Layer 3 of a small transformer language model trained on English Wikipedia (16 layers, counted from 0, width 128).
Take only the direct path to the model's output, skipping the later layers: a vector added to the residual stream pushes a token's score in proportion to its dot product with that token's output vector.

Output vectors of the tokens that the questions are about. A number n stands for (n - 500) times 0.0026.
"ce": 280,742,632,781,332,708,325,437,365,326,371,484,460,438,431,714,508,478,528,524,601,426,524,470,125,551,314,485,437,838,321,492,230,394,258,581,633,515,727,652,338,687,605,640,552,668,599,429,377,769,596,287,551,423,442,580,445,525,519,353,309,388,580,532,348,527,676,644,420,632,513,502,779,599,413,507,601,820,518,506,303,591,724,500,539,593,335,491,376,477,616,624,735,375,560,573,450,680,422,585,403,546,464,504,534,487,444,631,299,379,520,555,443,758,305,543,421,552,443,410,472,506,541,646,472,439,607,560
"ify": 136,570,536,693,214,566,558,417,472,458,302,730,603,557,315,415,267,223,730,744,208,406,409,422,345,538,463,535,479,616,546,472,460,594,668,241,617,446,615,645,539,477,741,611,684,756,316,638,505,603,399,619,312,536,802,333,417,418,470,696,372,471,467,491,404,382,579,318,549,487,488,340,521,492,453,587,414,392,652,194,685,405,675,614,619,516,429,576,453,409,563,437,356,385,537,520,405,696,201,349,321,497,662,512,415,260,438,406,713,300,478,474,737,484,398,538,634,675,650,382,652,362,586,417,641,507,262,532
" a": 420,385,501,646,585,418,435,550,633,608,567,623,638,488,334,602,510,517,343,542,571,446,411,476,363,448,387,473,419,523,483,667,336,418,573,510,661,591,559,500,532,514,356,649,420,298,501,433,553,463,408,386,396,426,532,451,612,301,464,325,479,449,505,449,354,474,653,477,457,652,634,502,558,404,481,534,542,414,615,519,422,478,704,410,397,433,639,625,579,274,589,344,578,418,566,488,501,394,609,539,406,474,599,434,398,408,502,421,453,573,432,521,386,422,459,571,488,642,369,549,550,498,337,468,421,520,518,513
"ution": 273,493,575,297,657,806,407,477,306,422,463,623,489,470,470,183,509,511,630,521,595,716,468,519,354,602,899,412,695,380,543,301,643,408,400,547,464,298,308,548,676,461,487,481,631,626,289,437,384,624,660,274,305,688,616,531,547,560,421,734,349,553,825,514,395,280,453,382,427,619,331,540,467,741,643,553,531,519,237,406,581,531,629,380,185,615,277,384,474,301,353,627,618,372,479,951,610,442,340,408,509,396,372,421,307,430,377,642,706,474,514,500,614,628,376,541,524,571,526,340,548,464,758,623,794,632,625,518
"aker": 446,239,545,270,254,516,408,278,450,561,499,254,439,593,523,307,520,711,811,622,341,696,553,427,515,545,395,500,597,495,534,342,716,544,372,390,304,468,611,509,770,357,455,284,655,451,461,559,194,622,623,368,420,379,571,395,413,339,490,585,693,569,607,563,572,366,467,360,281,365,601,582,301,700,598,502,492,471,393,489,141,330,619,705,583,805,521,826,254,665,470,551,225,516,636,360,554,550,428,249,322,567,528,627,485,495,657,461,505,403,652,554,61,554,563,517,453,442,687,163,507,630,700,575,492,402,660,568
" in": 595,509,607,470,635,419,429,647,501,585,613,410,542,456,537,604,541,623,460,524,518,625,348,510,618,449,434,470,421,373,604,654,454,530,500,423,589,572,484,509,501,558,578,589,408,362,373,365,561,433,445,530,386,406,493,408,681,587,524,469,558,375,482,444,284,602,422,465,565,674,518,470,580,440,516,528,708,384,487,445,510,539,630,425,520,559,600,546,607,407,471,336,551,541,547,428,444,445,650,494,357,571,632,550,441,595,493,485,434,565,496,588,456,598,638,488,401,532,412,546,575,435,530,444,303,417,382,517
"m": 580,471,536,487,391,352,466,403,674,360,571,604,684,486,469,642,706,461,491,366,308,472,596,599,558,435,533,574,368,539,324,520,466,435,298,595,467,527,417,421,337,588,344,548,517,428,660,508,482,513,587,486,463,534,641,461,459,843,533,661,347,720,446,539,431,470,605,531,529,722,486,748,631,413,639,457,712,554,620,590,389,598,470,492,522,481,526,332,416,463,493,610,193,553,436,426,545,252,616,501,350,509,469,429,561,646,348,287,592,640,521,760,599,494,392,521,386,596,574,629,400,524,767,468,375,492,378,643
"acy": 636,422,466,563,425,740,409,557,494,458,280,481,595,519,604,409,360,429,604,546,592,516,290,440,667,712,713,375,631,509,222,304,279,684,661,577,301,381,369,465,483,548,735,280,707,482,332,649,349,394,497,402,265,526,592,189,498,746,424,522,560,470,450,554,302,393,434,481,332,237,568,490,301,515,731,529,525,422,438,383,365,571,546,563,334,469,445,361,297,368,415,633,336,432,656,662,484,366,303,469,360,631,713,401,340,244,430,524,610,497,547,221,686,568,569,556,638,528,559,216,461,578,546,552,410,498,618,705
"iginal": 320,608,357,598,504,599,679,295,395,528,292,663,467,388,397,588,429,199,499,570,385,357,435,510,306,654,526,547,600,645,428,655,749,384,609,470,473,478,451,541,659,492,403,554,624,495,528,451,406,582,787,619,532,503,489,399,616,543,471,682,325,544,801,636,525,544,684,353,403,281,432,676,477,591,492,532,246,200,454,443,460,529,861,970,496,514,600,504,696,252,404,444,533,563,646,429,585,247,353,484,493,456,607,444,478,607,628,594,435,243,471,353,414,519,184,568,873,535,386,592,390,382,293,560,456,456,415,782
"akes": 422,253,455,486,461,711,469,533,463,431,362,753,301,803,420,383,373,514,725,653,783,539,367,393,535,543,495,438,586,531,361,299,784,728,406,325,251,368,354,549,636,556,684,601,694,376,433,398,268,545,569,398,520,872,594,577,557,414,500,266,468,635,532,534,541,551,392,443,562,606,504,534,609,541,818,499,540,656,309,612,280,459,637,540,772,602,689,465,361,293,591,420,382,531,577,401,496,405,325,469,539,246,517,479,536,281,836,208,601,199,514,581,366,456,473,569,482,689,468,305,573,514,616,293,618,351,595,712
":": 529,592,559,512,611,433,408,409,631,595,382,487,306,469,568,739,531,564,509,524,318,476,318,547,509,432,511,389,347,437,721,635,384,428,556,527,402,516,619,556,540,476,522,627,468,368,439,357,613,346,413,264,541,726,294,387,492,536,511,605,523,556,522,476,471,506,526,593,676,559,524,687,394,410,373,520,312,481,527,577,617,471,701,470,305,682,570,784,659,673,481,561,486,517,547,469,616,604,273,613,418,644,422,604,710,593,594,406,358,603,557,560,615,476,487,458,317,557,312,590,577,633,399,465,675,517,400,501
".\n": 523,521,315,538,539,468,472,514,556,564,582,372,694,424,637,466,487,499,477,559,353,491,425,454,617,571,663,573,366,549,417,374,493,462,553,311,369,344,593,538,572,508,620,453,486,437,337,531,525,509,442,207,592,573,570,437,481,584,505,600,355,456,507,484,270,500,459,437,435,592,342,326,538,489,452,511,618,559,544,587,681,554,332,829,531,773,397,595,584,502,589,278,584,641,518,369,384,386,632,515,757,412,463,597,421,417,710,616,498,591,530,575,578,665,193,492,407,464,509,578,691,483,493,535,341,597,406,407
"atives": 292,557,409,365,662,627,449,399,639,408,289,725,562,476,559,400,712,557,587,357,630,710,341,360,529,659,563,698,653,541,281,357,461,385,499,585,380,623,454,478,887,635,400,587,790,388,366,804,558,469,641,374,406,405,393,474,655,683,441,392,324,303,420,532,371,519,632,630,237,209,253,261,301,406,488,524,481,338,280,419,431,281,497,642,491,521,269,559,427,437,458,391,560,450,294,648,676,607,150,427,474,685,369,390,385,526,406,349,653,627,435,565,566,650,543,604,741,380,484,504,393,648,414,565,447,564,418,866
"ith": 424,397,386,705,502,560,570,293,596,327,492,503,566,312,262,368,536,450,639,490,446,446,526,183,420,432,522,417,767,504,134,500,798,649,611,413,544,461,444,521,517,644,389,635,635,515,304,789,430,546,486,323,517,380,510,422,202,803,480,529,314,536,829,551,643,534,541,566,624,641,451,518,614,679,484,495,540,417,334,580,510,281,586,756,747,516,401,489,603,290,487,668,546,421,704,472,401,319,605,358,471,711,527,481,347,500,739,601,502,514,476,547,491,585,512,407,395,474,694,446,531,643,496,464,693,501,485,722
"ot": 591,493,443,479,649,609,530,487,447,576,753,558,369,288,386,394,601,293,541,522,642,681,497,563,379,442,471,523,547,542,494,519,290,532,397,502,362,560,292,615,455,658,577,599,666,587,604,862,563,499,299,483,378,313,620,540,529,537,534,638,645,480,574,466,481,435,537,455,274,550,617,540,226,534,567,477,417,549,226,611,268,341,433,471,494,643,546,399,410,669,581,566,493,504,564,410,426,436,497,436,671,488,412,560,601,382,386,471,507,624,426,315,421,523,560,490,518,561,330,610,453,295,625,363,585,371,563,632
"urg": 632,643,617,606,620,531,419,390,173,458,473,371,751,568,451,382,447,306,592,611,491,762,493,493,689,564,553,522,637,377,295,506,703,518,449,425,492,576,314,696,588,427,393,187,659,554,464,567,537,592,484,665,575,323,661,425,362,497,456,568,435,554,459,554,472,390,211,683,437,479,559,632,476,615,614,500,217,353,491,521,581,333,567,804,546,734,328,576,445,613,360,518,518,601,541,615,409,559,536,378,555,336,396,515,488,324,722,633,594,619,594,544,390,525,753,506,363,457,614,520,504,545,755,784,736,568,592,458

Output weights of attention head 3. The head adds the sum of these rows, row i times number i of z. A number n stands for (n - 500) times 0.0012.
o0: 629,535,487,678,585,522,433,470,467,409,348,489,417,494,659,567,403,203,497,424,543,657,542,447,497,480,396,643,441,569,420,470,487,526,638,405,565,553,473,651,514,573,438,512,319,260,376,317,389,638,445,323,352,631,445,591,590,486,450,451,684,577,541,480,238,595,381,512,637,658,526,305,419,426,482,663,569,485,520,648,546,443,368,524,439,389,467,606,429,464,386,448,647,584,585,428,574,441,432,468,575,698,567,577,507,580,343,502,371,525,753,467,405,404,496,595,446,501,636,300,609,167,389,379,777,495,474,449
o1: 723,266,588,522,358,374,460,564,464,487,519,580,702,318,663,499,612,498,325,446,536,532,498,415,374,507,385,460,634,550,498,747,600,610,552,529,491,614,256,535,320,713,337,558,500,314,743,452,481,360,321,543,335,629,567,371,524,498,427,321,197,392,614,282,537,587,479,296,488,501,542,551,646,425,599,298,466,426,472,474,664,451,486,629,307,666,569,571,629,584,449,564,520,567,370,528,435,294,687,418,446,448,409,631,532,570,670,566,511,531,552,579,608,846,413,442,586,545,575,610,447,676,501,436,559,621,486,621
o2: 593,428,539,532,680,351,499,493,706,452,463,526,463,381,472,466,693,451,460,569,485,425,639,416,641,521,365,523,330,627,614,420,209,537,448,345,589,542,606,394,389,544,426,737,208,331,548,528,595,598,467,290,360,497,427,553,450,436,719,492,432,480,475,271,466,751,426,500,474,589,263,374,497,758,589,604,695,733,581,468,591,475,444,530,445,504,611,504,632,477,661,429,539,431,554,169,447,568,550,544,476,507,448,655,664,589,527,593,446,652,295,739,506,463,428,510,249,285,464,598,393,409,707,421,501,434,594,432
o3: 460,705,551,415,586,349,392,637,685,517,531,393,311,236,704,683,450,538,350,528,688,508,386,574,571,534,334,489,504,478,710,502,393,520,617,682,344,551,560,554,555,319,569,378,667,563,322,411,399,333,378,426,521,584,487,508,334,472,397,517,629,461,248,295,399,599,662,516,632,679,379,604,517,579,552,498,507,725,426,715,494,427,545,333,672,735,651,519,578,403,523,480,757,606,665,368,528,362,427,542,683,560,352,545,312,341,479,589,530,568,581,569,553,662,446,518,346,418,493,392,621,407,524,406,586,510,548,360
o4: 591,474,491,308,467,654,629,422,590,441,643,495,414,456,374,530,529,454,443,588,477,465,586,452,371,426,461,529,591,353,564,490,609,358,359,585,654,468,494,465,558,516,462,522,457,494,325,560,426,419,607,494,260,609,434,702,792,324,420,349,639,717,476,470,490,692,458,806,627,343,282,387,592,648,605,481,461,526,522,649,467,421,591,537,397,705,575,429,588,553,342,499,420,751,496,617,661,478,414,303,469,607,505,547,608,513,543,339,310,543,882,312,342,448,668,427,635,595,601,524,250,403,515,393,307,331,454,614
o5: 540,530,672,279,519,475,468,721,499,667,553,362,617,531,435,463,568,552,459,693,546,466,556,629,605,302,457,570,416,663,364,525,563,431,513,584,594,417,444,522,563,489,530,376,520,500,459,614,342,411,603,589,384,429,461,603,449,470,531,506,556,531,491,666,514,447,432,380,398,816,625,467,493,511,335,534,374,293,646,740,429,611,631,499,380,336,676,594,372,650,448,224,523,463,543,719,416,374,565,502,513,437,291,664,552,318,210,476,560,502,463,447,323,507,557,430,558,561,510,327,520,541,290,428,590,675,380,453
o6: 631,504,360,618,423,544,517,441,589,347,734,585,586,501,338,508,658,621,628,641,440,557,673,633,343,681,452,608,493,447,506,505,601,451,457,314,628,313,462,488,830,551,476,404,465,534,729,679,498,577,724,297,395,509,655,439,470,577,503,612,374,466,701,593,481,539,601,547,428,588,349,509,481,669,559,537,158,431,335,529,655,334,303,547,441,599,368,396,468,605,443,471,288,464,463,540,437,401,357,633,384,554,416,624,600,295,396,408,591,530,552,455,521,343,459,500,679,359,498,528,395,353,539,447,476,646,234,425
o7: 488,599,526,566,534,513,497,496,587,711,551,627,497,390,384,507,603,419,460,577,699,411,397,658,690,424,359,646,419,510,486,392,676,444,584,501,333,526,504,343,452,748,689,481,446,590,586,753,592,549,664,390,701,374,388,645,729,451,518,671,491,435,378,422,420,549,587,580,509,349,525,573,359,348,564,595,605,662,562,631,493,437,690,597,373,395,714,587,316,273,581,576,421,307,457,835,453,399,501,552,449,693,421,256,290,470,332,220,215,535,477,717,612,845,564,488,568,554,437,562,477,516,561,335,652,503,493,421
o8: 373,398,473,342,641,638,602,300,474,370,404,528,410,555,516,351,337,402,595,408,421,392,524,521,550,608,582,542,569,397,589,732,303,364,320,642,320,484,476,278,484,539,392,572,406,441,691,579,387,653,457,514,432,446,472,461,428,403,273,462,329,445,459,656,560,397,479,547,464,454,720,481,411,286,340,458,457,531,573,419,628,379,636,626,292,504,601,461,635,615,564,452,490,413,598,405,720,611,241,602,382,518,505,551,526,585,241,396,558,614,382,405,532,498,685,431,638,452,613,534,526,509,625,384,508,615,501,414
o9: 292,585,524,602,227,775,493,661,512,482,388,323,300,328,122,403,427,359,641,434,360,510,543,389,670,545,521,569,530,269,346,410,610,643,624,388,542,275,450,489,484,557,653,258,539,720,560,567,585,152,415,477,586,668,288,454,444,419,490,542,356,439,587,644,492,558,391,564,589,736,557,308,542,598,599,436,633,377,566,350,572,547,546,532,549,403,394,398,328,622,585,812,425,356,395,522,716,695,660,424,468,288,478,501,519,369,545,449,690,472,451,524,574,577,626,204,547,398,611,462,567,367,702,480,285,594,601,472
o10: 565,545,549,622,465,544,243,316,382,343,795,519,493,551,275,394,496,402,537,458,502,443,532,739,357,621,570,195,543,544,288,587,375,475,401,720,507,433,434,595,661,779,545,534,558,479,429,446,646,599,626,289,515,470,672,561,353,564,133,480,547,641,609,534,724,628,378,565,365,599,442,530,763,699,572,439,613,602,480,304,310,311,621,637,526,639,447,497,342,407,385,522,503,488,515,469,344,868,489,611,536,369,427,546,588,243,384,602,424,572,438,462,723,577,609,533,695,722,719,555,454,464,356,548,551,323,608,502
o11: 476,673,542,624,510,457,536,349,555,468,420,309,510,464,528,394,368,419,273,411,389,477,369,505,457,478,558,663,303,590,350,511,476,383,519,328,479,575,610,484,438,607,465,448,753,504,380,525,467,475,651,368,393,364,430,490,225,508,455,410,505,389,340,657,575,515,541,462,485,638,380,480,613,678,456,340,568,610,374,330,517,450,550,358,544,542,480,421,563,391,442,495,463,295,587,431,480,199,216,338,440,388,477,425,540,397,577,347,366,439,647,602,333,495,268,521,640,491,516,674,554,371,262,513,679,399,510,489
o12: 522,536,352,470,578,563,448,530,276,609,512,342,290,577,528,574,382,416,530,575,648,429,445,596,512,536,550,501,429,530,761,416,639,385,527,611,523,735,380,437,352,693,482,291,485,639,421,555,732,530,712,505,519,197,640,627,501,336,477,463,542,360,538,455,333,551,513,410,672,422,431,432,537,298,457,623,402,269,609,490,323,525,523,524,353,675,617,474,368,510,534,516,591,476,636,470,507,459,312,487,726,518,429,554,422,552,747,665,539,752,455,614,385,679,433,626,613,505,728,764,448,548,500,453,527,511,652,281
o13: 433,393,530,389,517,650,549,250,343,473,599,535,530,339,598,411,516,541,526,491,471,277,666,182,432,550,531,608,480,695,334,493,561,493,518,380,344,414,513,468,295,533,584,346,531,312,727,480,527,562,618,514,613,563,531,311,397,491,630,694,471,427,631,454,526,504,529,384,560,466,420,353,568,581,747,448,451,510,565,517,628,490,777,595,611,614,493,561,487,686,392,391,579,451,633,425,504,307,408,510,504,309,614,592,426,386,653,309,329,488,526,579,431,408,442,728,492,685,471,486,400,513,588,323,523,458,553,405
o14: 418,577,412,519,425,627,480,340,491,441,597,519,639,542,544,259,354,424,396,585,568,266,374,758,536,624,611,499,397,513,549,712,750,368,562,637,832,558,392,648,448,379,268,448,460,467,703,682,641,498,564,770,345,451,434,404,508,534,311,450,487,465,765,652,444,472,571,603,660,580,609,344,658,614,540,435,651,586,472,670,527,600,747,547,675,446,316,343,670,449,418,539,351,478,253,440,596,465,562,806,339,639,541,542,514,498,691,206,451,401,638,596,384,693,452,530,607,316,559,656,397,527,490,479,526,830,496,722
o15: 428,475,648,463,742,317,476,318,420,474,363,618,464,556,565,618,607,456,317,540,504,595,352,577,421,454,658,507,545,549,434,220,533,406,489,382,491,560,633,302,544,690,238,339,488,441,559,499,699,572,627,525,561,695,542,509,680,525,552,426,521,727,721,56,479,518,673,449,575,757,420,707,575,501,44,426,228,676,625,462,374,507,196,675,503,483,483,346,632,567,422,378,761,405,416,371,394,409,831,603,621,385,525,538,403,405,574,497,379,162,625,564,433,432,770,458,523,370,525,593,591,609,633,634,218,695,602,505
o16: 512,453,616,460,451,596,580,463,647,467,428,626,344,453,177,845,461,427,417,317,304,634,579,517,527,768,700,497,416,461,522,593,487,457,446,660,482,505,284,382,614,627,504,580,538,509,364,587,369,563,596,647,475,678,655,435,342,240,562,525,630,720,765,454,662,374,437,321,386,573,503,384,536,509,723,792,470,541,495,354,607,557,545,456,246,499,327,550,468,496,639,661,310,571,327,609,242,539,584,513,334,551,365,560,338,412,468,439,424,428,590,329,573,511,567,656,496,519,536,639,476,485,433,465,559,847,536,680
o17: 734,616,486,375,308,469,504,554,361,720,611,393,459,609,489,359,389,476,448,558,533,288,385,311,316,545,529,461,539,529,592,335,554,580,593,393,584,604,519,572,381,523,577,557,489,426,525,453,212,672,503,436,636,626,478,563,541,317,326,447,528,257,582,614,592,475,438,521,573,564,516,490,547,594,580,519,390,450,427,458,617,554,517,474,596,366,533,652,520,634,393,167,336,391,441,612,473,533,684,377,564,255,568,379,578,493,529,538,477,449,483,548,511,377,444,606,364,467,560,522,447,490,490,352,501,630,404,566
o18: 508,504,320,722,407,520,361,204,470,404,707,425,442,651,687,666,486,485,546,476,603,452,645,404,465,419,595,669,538,593,498,477,582,422,326,593,521,323,292,452,591,320,605,604,571,547,441,524,620,487,495,366,494,746,556,421,493,564,435,390,461,545,389,303,436,423,387,439,540,494,289,416,418,579,290,579,572,459,576,314,434,434,505,468,593,493,362,495,370,389,584,616,483,454,572,579,477,633,489,542,493,406,441,567,525,322,390,587,402,412,434,397,426,591,434,374,415,671,595,337,446,398,774,430,469,617,396,465
o19: 497,472,581,365,463,372,434,459,656,429,287,600,252,553,343,519,647,521,557,384,383,491,487,520,645,413,412,533,476,577,578,644,544,472,660,412,564,718,553,633,354,515,556,300,588,636,595,586,543,600,562,540,483,597,575,539,486,559,679,494,522,480,351,469,501,571,334,515,651,382,477,470,433,617,538,576,596,527,519,552,634,502,545,781,587,451,461,544,348,267,496,287,467,573,448,615,670,526,446,774,413,537,184,337,716,627,440,479,425,455,435,337,582,283,470,447,636,503,580,477,542,487,584,694,441,379,611,571
o20: 334,425,428,564,357,709,511,411,412,229,613,422,373,540,480,479,478,582,277,606,395,450,318,338,762,643,262,471,494,452,455,565,337,617,477,440,598,500,616,379,548,725,425,418,643,486,538,674,573,675,333,336,632,519,552,347,562,369,539,716,800,534,544,606,406,497,352,411,250,266,520,482,439,415,617,579,254,494,494,499,337,316,576,481,491,471,519,571,467,673,714,585,433,543,470,684,424,437,453,500,431,516,628,578,340,439,317,436,365,443,568,614,734,660,584,539,606,415,409,295,551,421,678,461,625,436,540,461
o21: 548,625,609,518,592,379,764,455,546,515,432,661,639,504,246,502,481,456,675,550,548,522,515,634,250,715,517,559,647,552,451,664,728,575,420,593,308,477,712,452,497,401,437,487,462,401,590,483,362,596,657,574,379,510,406,260,581,429,302,407,521,577,569,432,518,377,558,721,476,449,460,385,788,470,556,749,490,435,519,449,481,560,596,485,461,494,631,573,583,435,299,374,421,400,320,343,305,504,557,470,530,272,444,483,568,539,564,704,471,405,456,147,422,435,278,558,554,352,531,640,418,417,714,337,633,522,541,462
o22: 515,495,191,531,502,357,255,371,499,602,486,376,456,668,511,338,448,462,471,245,400,366,398,385,486,565,436,453,462,542,573,613,632,663,429,505,388,591,643,513,482,539,527,466,411,571,631,528,618,533,475,388,534,511,334,487,594,504,474,431,583,494,291,402,457,698,610,505,531,284,552,517,499,455,434,671,486,446,657,499,632,524,459,410,385,585,768,741,444,438,516,659,669,538,557,297,492,575,331,571,564,504,686,493,421,457,292,591,626,310,462,483,377,475,263,440,554,677,708,574,493,463,488,441,488,532,510,533
o23: 543,554,348,583,468,339,429,498,501,460,317,465,615,568,531,600,471,584,411,512,240,409,536,370,445,527,625,523,481,183,356,639,406,525,654,376,632,509,552,475,682,498,464,437,427,445,511,856,564,490,360,491,446,543,569,603,560,402,384,501,398,535,580,597,425,476,633,417,520,638,368,355,414,522,471,452,703,326,650,567,650,361,410,486,437,615,498,460,461,495,452,518,625,537,498,544,585,587,653,420,593,664,479,373,446,578,394,643,450,525,447,292,265,688,406,291,519,388,340,567,415,548,539,332,382,392,443,541
o24: 658,521,471,421,390,644,519,534,413,602,401,322,367,569,428,517,486,391,393,561,562,326,678,571,553,465,535,520,443,393,582,566,410,405,457,559,579,633,567,373,421,457,249,646,682,347,468,454,572,432,383,603,608,694,590,731,593,391,405,508,275,420,603,298,387,607,719,667,491,297,767,657,497,315,489,255,628,494,552,350,382,522,315,263,397,443,442,656,564,492,548,425,696,531,551,498,345,357,636,418,623,587,558,594,539,453,285,541,527,528,626,554,451,521,605,361,519,694,486,676,290,644,613,615,516,382,421,615
o25: 629,582,535,566,568,405,461,416,472,383,428,316,349,403,426,471,492,523,667,632,559,337,329,611,488,478,569,654,319,659,551,457,604,630,348,627,406,699,691,583,646,525,583,473,475,508,516,737,640,702,486,496,388,670,475,429,393,324,500,422,572,417,391,531,557,459,429,412,539,508,481,505,214,558,557,531,629,584,608,691,471,519,427,544,398,624,577,469,450,398,718,524,544,656,374,504,547,653,598,347,583,586,300,490,355,534,487,187,462,674,557,524,639,458,474,426,388,448,458,532,464,595,483,614,533,431,501,464
o26: 339,605,515,706,434,675,551,524,523,397,419,524,405,583,457,378,506,561,569,584,601,607,667,410,539,356,505,347,529,669,554,667,479,560,489,615,581,627,622,536,418,385,475,386,423,401,693,630,542,456,249,783,428,500,410,536,492,609,431,547,631,451,324,519,507,757,435,352,268,415,490,576,636,705,410,501,502,561,531,583,677,382,565,364,505,562,521,338,587,398,521,600,440,382,640,551,498,564,581,473,469,715,683,393,648,538,304,456,635,331,388,536,495,582,532,608,679,618,640,469,413,499,495,678,445,695,516,375
o27: 637,650,506,433,486,347,476,505,297,374,477,856,483,344,636,417,398,461,398,395,613,706,633,522,568,678,491,581,464,358,658,552,555,481,533,467,721,405,549,526,545,385,316,616,363,370,564,520,601,598,560,541,527,440,486,496,536,592,408,238,421,358,938,520,707,508,551,606,443,589,436,486,716,508,359,612,556,410,576,318,548,600,526,615,331,385,595,529,428,334,403,506,456,754,416,512,524,517,585,633,544,633,420,725,391,546,635,590,491,424,301,541,505,287,567,321,523,516,521,413,465,429,569,437,653,492,391,366
o28: 550,359,480,797,462,522,620,443,522,280,512,672,404,421,560,353,422,491,579,518,546,505,342,638,728,689,452,427,668,368,474,566,418,549,560,339,526,515,385,547,539,676,728,538,772,652,312,531,376,562,720,618,515,468,465,361,293,622,267,420,470,385,586,446,431,453,751,614,578,460,453,376,632,539,621,670,464,370,461,336,493,378,462,481,449,541,436,475,348,544,401,507,463,373,697,581,369,529,277,348,719,408,481,658,573,393,456,357,788,482,648,539,694,428,707,530,539,368,479,667,373,402,506,611,287,379,564,598
o29: 439,546,446,527,497,616,437,350,272,694,554,444,474,563,428,391,318,489,696,346,583,461,521,430,374,615,443,461,338,447,447,356,450,601,416,544,393,374,507,249,497,650,520,680,694,456,491,535,438,495,259,505,474,380,485,536,450,325,511,387,486,660,622,430,477,535,513,513,531,497,466,403,663,671,425,546,616,734,481,325,354,424,473,400,468,543,499,254,482,499,633,482,553,621,353,425,509,442,257,446,423,423,568,574,588,537,577,582,410,526,402,451,508,451,562,540,730,590,386,536,427,379,546,608,511,664,724,607
o30: 489,414,572,349,349,699,380,435,487,668,359,455,378,580,361,438,480,574,662,239,555,228,452,495,341,662,482,649,498,691,649,427,317,547,542,280,353,432,409,548,567,425,565,601,509,637,709,440,648,658,526,597,250,575,658,574,549,464,546,640,406,600,666,445,724,749,606,405,656,531,409,516,483,704,526,652,344,361,517,540,541,515,340,549,669,563,487,507,430,554,512,510,333,493,657,434,461,491,462,492,248,529,369,318,404,442,613,666,663,632,578,583,555,683,463,500,508,621,339,333,424,644,418,546,351,604,520,648
o31: 439,471,489,519,310,496,600,470,590,592,671,384,497,367,666,328,496,567,682,615,480,523,438,486,600,622,637,469,350,330,632,334,596,671,447,495,584,370,719,377,455,492,497,439,478,385,582,308,414,588,274,575,595,484,476,163,369,545,628,543,554,602,441,219,639,532,626,457,514,346,496,320,411,464,448,493,601,392,555,435,505,451,719,642,607,598,500,611,520,453,409,670,541,483,325,390,636,403,440,633,288,572,466,436,405,374,398,361,437,346,504,394,359,561,448,359,422,397,547,594,247,489,437,552,584,500,386,758

Each question shows a token from some text and the vector z that the head gathered there. A number n stands for (n - 500) times 0.0095.

"eat": 531,485,455,485,336,533,394,484,340,540,615,547,332,632,483,506,614,544,647,449,490,480,518,415,472,320,444,405,402,639,571,496
Which of these tokens does it push down most? "atives"

"ep": 674,266,403,612,604,544,607,487,384,536,607,633,467,726,346,376,499,456,478,422,717,431,377,486,390,540,383,226,517,571,464,697
Pushed up most: "aker"

" ": 439,673,578,268,698,440,587,555,723,465,593,462,520,234,617,534,519,289,522,449,537,504,447,592,742,427,448,688,494,555,181,477
Which of these tokens does it push down most? "akes"

"s": 522,395,521,754,363,646,531,359,365,474,485,608,506,549,227,630,564,464,494,490,412,483,460,541,342,538,480,499,545,366,435,343
Which of these tokens does it push down most? "iginal"

"uman": 561,559,414,480,492,660,432,473,474,506,579,490,530,535,535,565,420,465,422,394,474,490,389,557,535,500,448,518,649,523,541,366
Pushed up most: "urg"

"7": 382,435,536,419,447,586,210,494,562,743,560,517,637,611,536,762,328,459,604,611,403,315,501,405,604,534,443,510,174,634,532,431
Pushed up most: "ce"

"6": 435,569,486,501,343,465,360,436,413,469,271,504,591,590,464,775,314,605,465,516,186,548,328,581,386,356,188,584,374,458,483,580
Pushed up most: ".\n"

"3": 443,698,585,281,685,476,592,565,711,442,591,457,497,262,612,542,524,306,530,441,526,527,435,578,748,422,467,707,497,551,168,469
Which of these tokens does it push down most? "akes"

"old": 483,576,442,574,471,516,438,549,530,467,556,499,415,496,446,448,485,567,490,392,507,461,545,541,590,505,477,512,453,526,405,514
Pushed up most: " a"

"2": 375,403,543,381,464,593,255,459,594,750,557,501,671,662,535,814,290,480,626,633,398,297,474,365,591,500,437,470,166,651,561,368
Pushed up most: "ce"

"8": 399,422,555,402,441,598,260,447,573,732,561,512,637,644,539,801,302,485,618,627,368,332,467,374,609,507,440,509,176,634,541,400
Which two tokens does it push up most, strongest first? "ce", ".\n"

"F": 364,630,551,572,319,330,412,643,421,522,634,559,696,531,689,239,595,384,382,446,505,644,672,588,530,380,580,507,652,679,545,443
Which of these tokens does it push down most? "aker"

"ure": 560,471,598,730,488,545,119,608,403,291,379,476,493,567,272,705,512,521,447,498,378,524,564,480,629,553,373,403,119,483,490,353
Which of these tokens does it push down most? "ify"

"ights": 453,593,604,627,477,504,413,622,432,537,508,455,427,460,453,534,501,468,514,467,535,456,459,583,522,494,507,463,587,502,485,611
Which two tokens does it push up most, strongest first? " in", ".\n"

"ell": 487,510,271,236,508,641,862,250,413,782,548,589,201,352,722,276,507,409,560,502,679,430,284,666,259,384,710,459,567,457,414,548
Pushed up most: "ify"

"le": 567,513,628,542,528,474,278,432,343,493,406,312,386,493,395,637,482,513,469,499,498,211,425,501,715,620,476,582,378,438,449,562
Pushed up most: " in"

" September": 368,638,404,569,489,537,350,734,504,390,557,334,588,388,472,621,449,422,535,287,531,454,670,564,579,470,410,439,420,493,444,452
Pushed up most: " a"

"ow": 347,348,376,307,456,356,612,252,542,829,769,734,391,454,658,233,602,313,533,203,573,477,638,667,587,355,673,427,709,834,579,675
Pushed up most: "ify"

"inc": 409,361,439,650,377,221,210,502,535,529,593,481,456,603,120,151,454,369,479,557,632,372,621,456,648,372,688,572,688,464,375,362
Which of these tokens does it push down most? "iginal"

" |": 416,647,668,373,503,524,551,534,548,456,479,476,513,546,724,519,493,450,517,529,451,489,470,534,570,526,496,569,434,512,434,531
Pushed up most: "m"

"0": 568,505,653,526,388,546,319,526,594,625,459,490,626,700,515,744,335,427,586,528,369,392,517,533,525,526,435,605,252,597,591,422
Which of these tokens does it push down most? "acy"

"an": 405,610,269,306,556,652,830,354,262,625,974,681,422,578,554,360,744,395,383,409,616,513,219,461,351,428,356,397,795,564,569,257
Pushed up most: "ution"

"ret": 477,683,438,325,524,516,607,526,576,405,464,533,484,638,756,748,416,537,503,482,402,733,461,494,586,465,480,679,772,544,394,563
Pushed up most: "iginal"

"ers": 412,376,728,613,477,566,551,673,549,716,612,565,239,359,232,556,527,420,583,489,444,629,637,557,516,631,591,491,400,641,374,598
Pushed up most: "ce"

"ng": 345,340,357,468,471,745,507,651,423,689,822,557,536,379,690,505,641,484,443,563,353,393,263,651,485,551,352,437,489,656,635,314
Pushed up most: "ution"

"d": 172,595,374,386,644,515,742,746,714,429,393,510,452,649,589,595,486,364,494,350,516,709,701,528,452,506,699,517,354,635,348,637
Which two tokens does it push up most, strongest first? "iginal", "atives"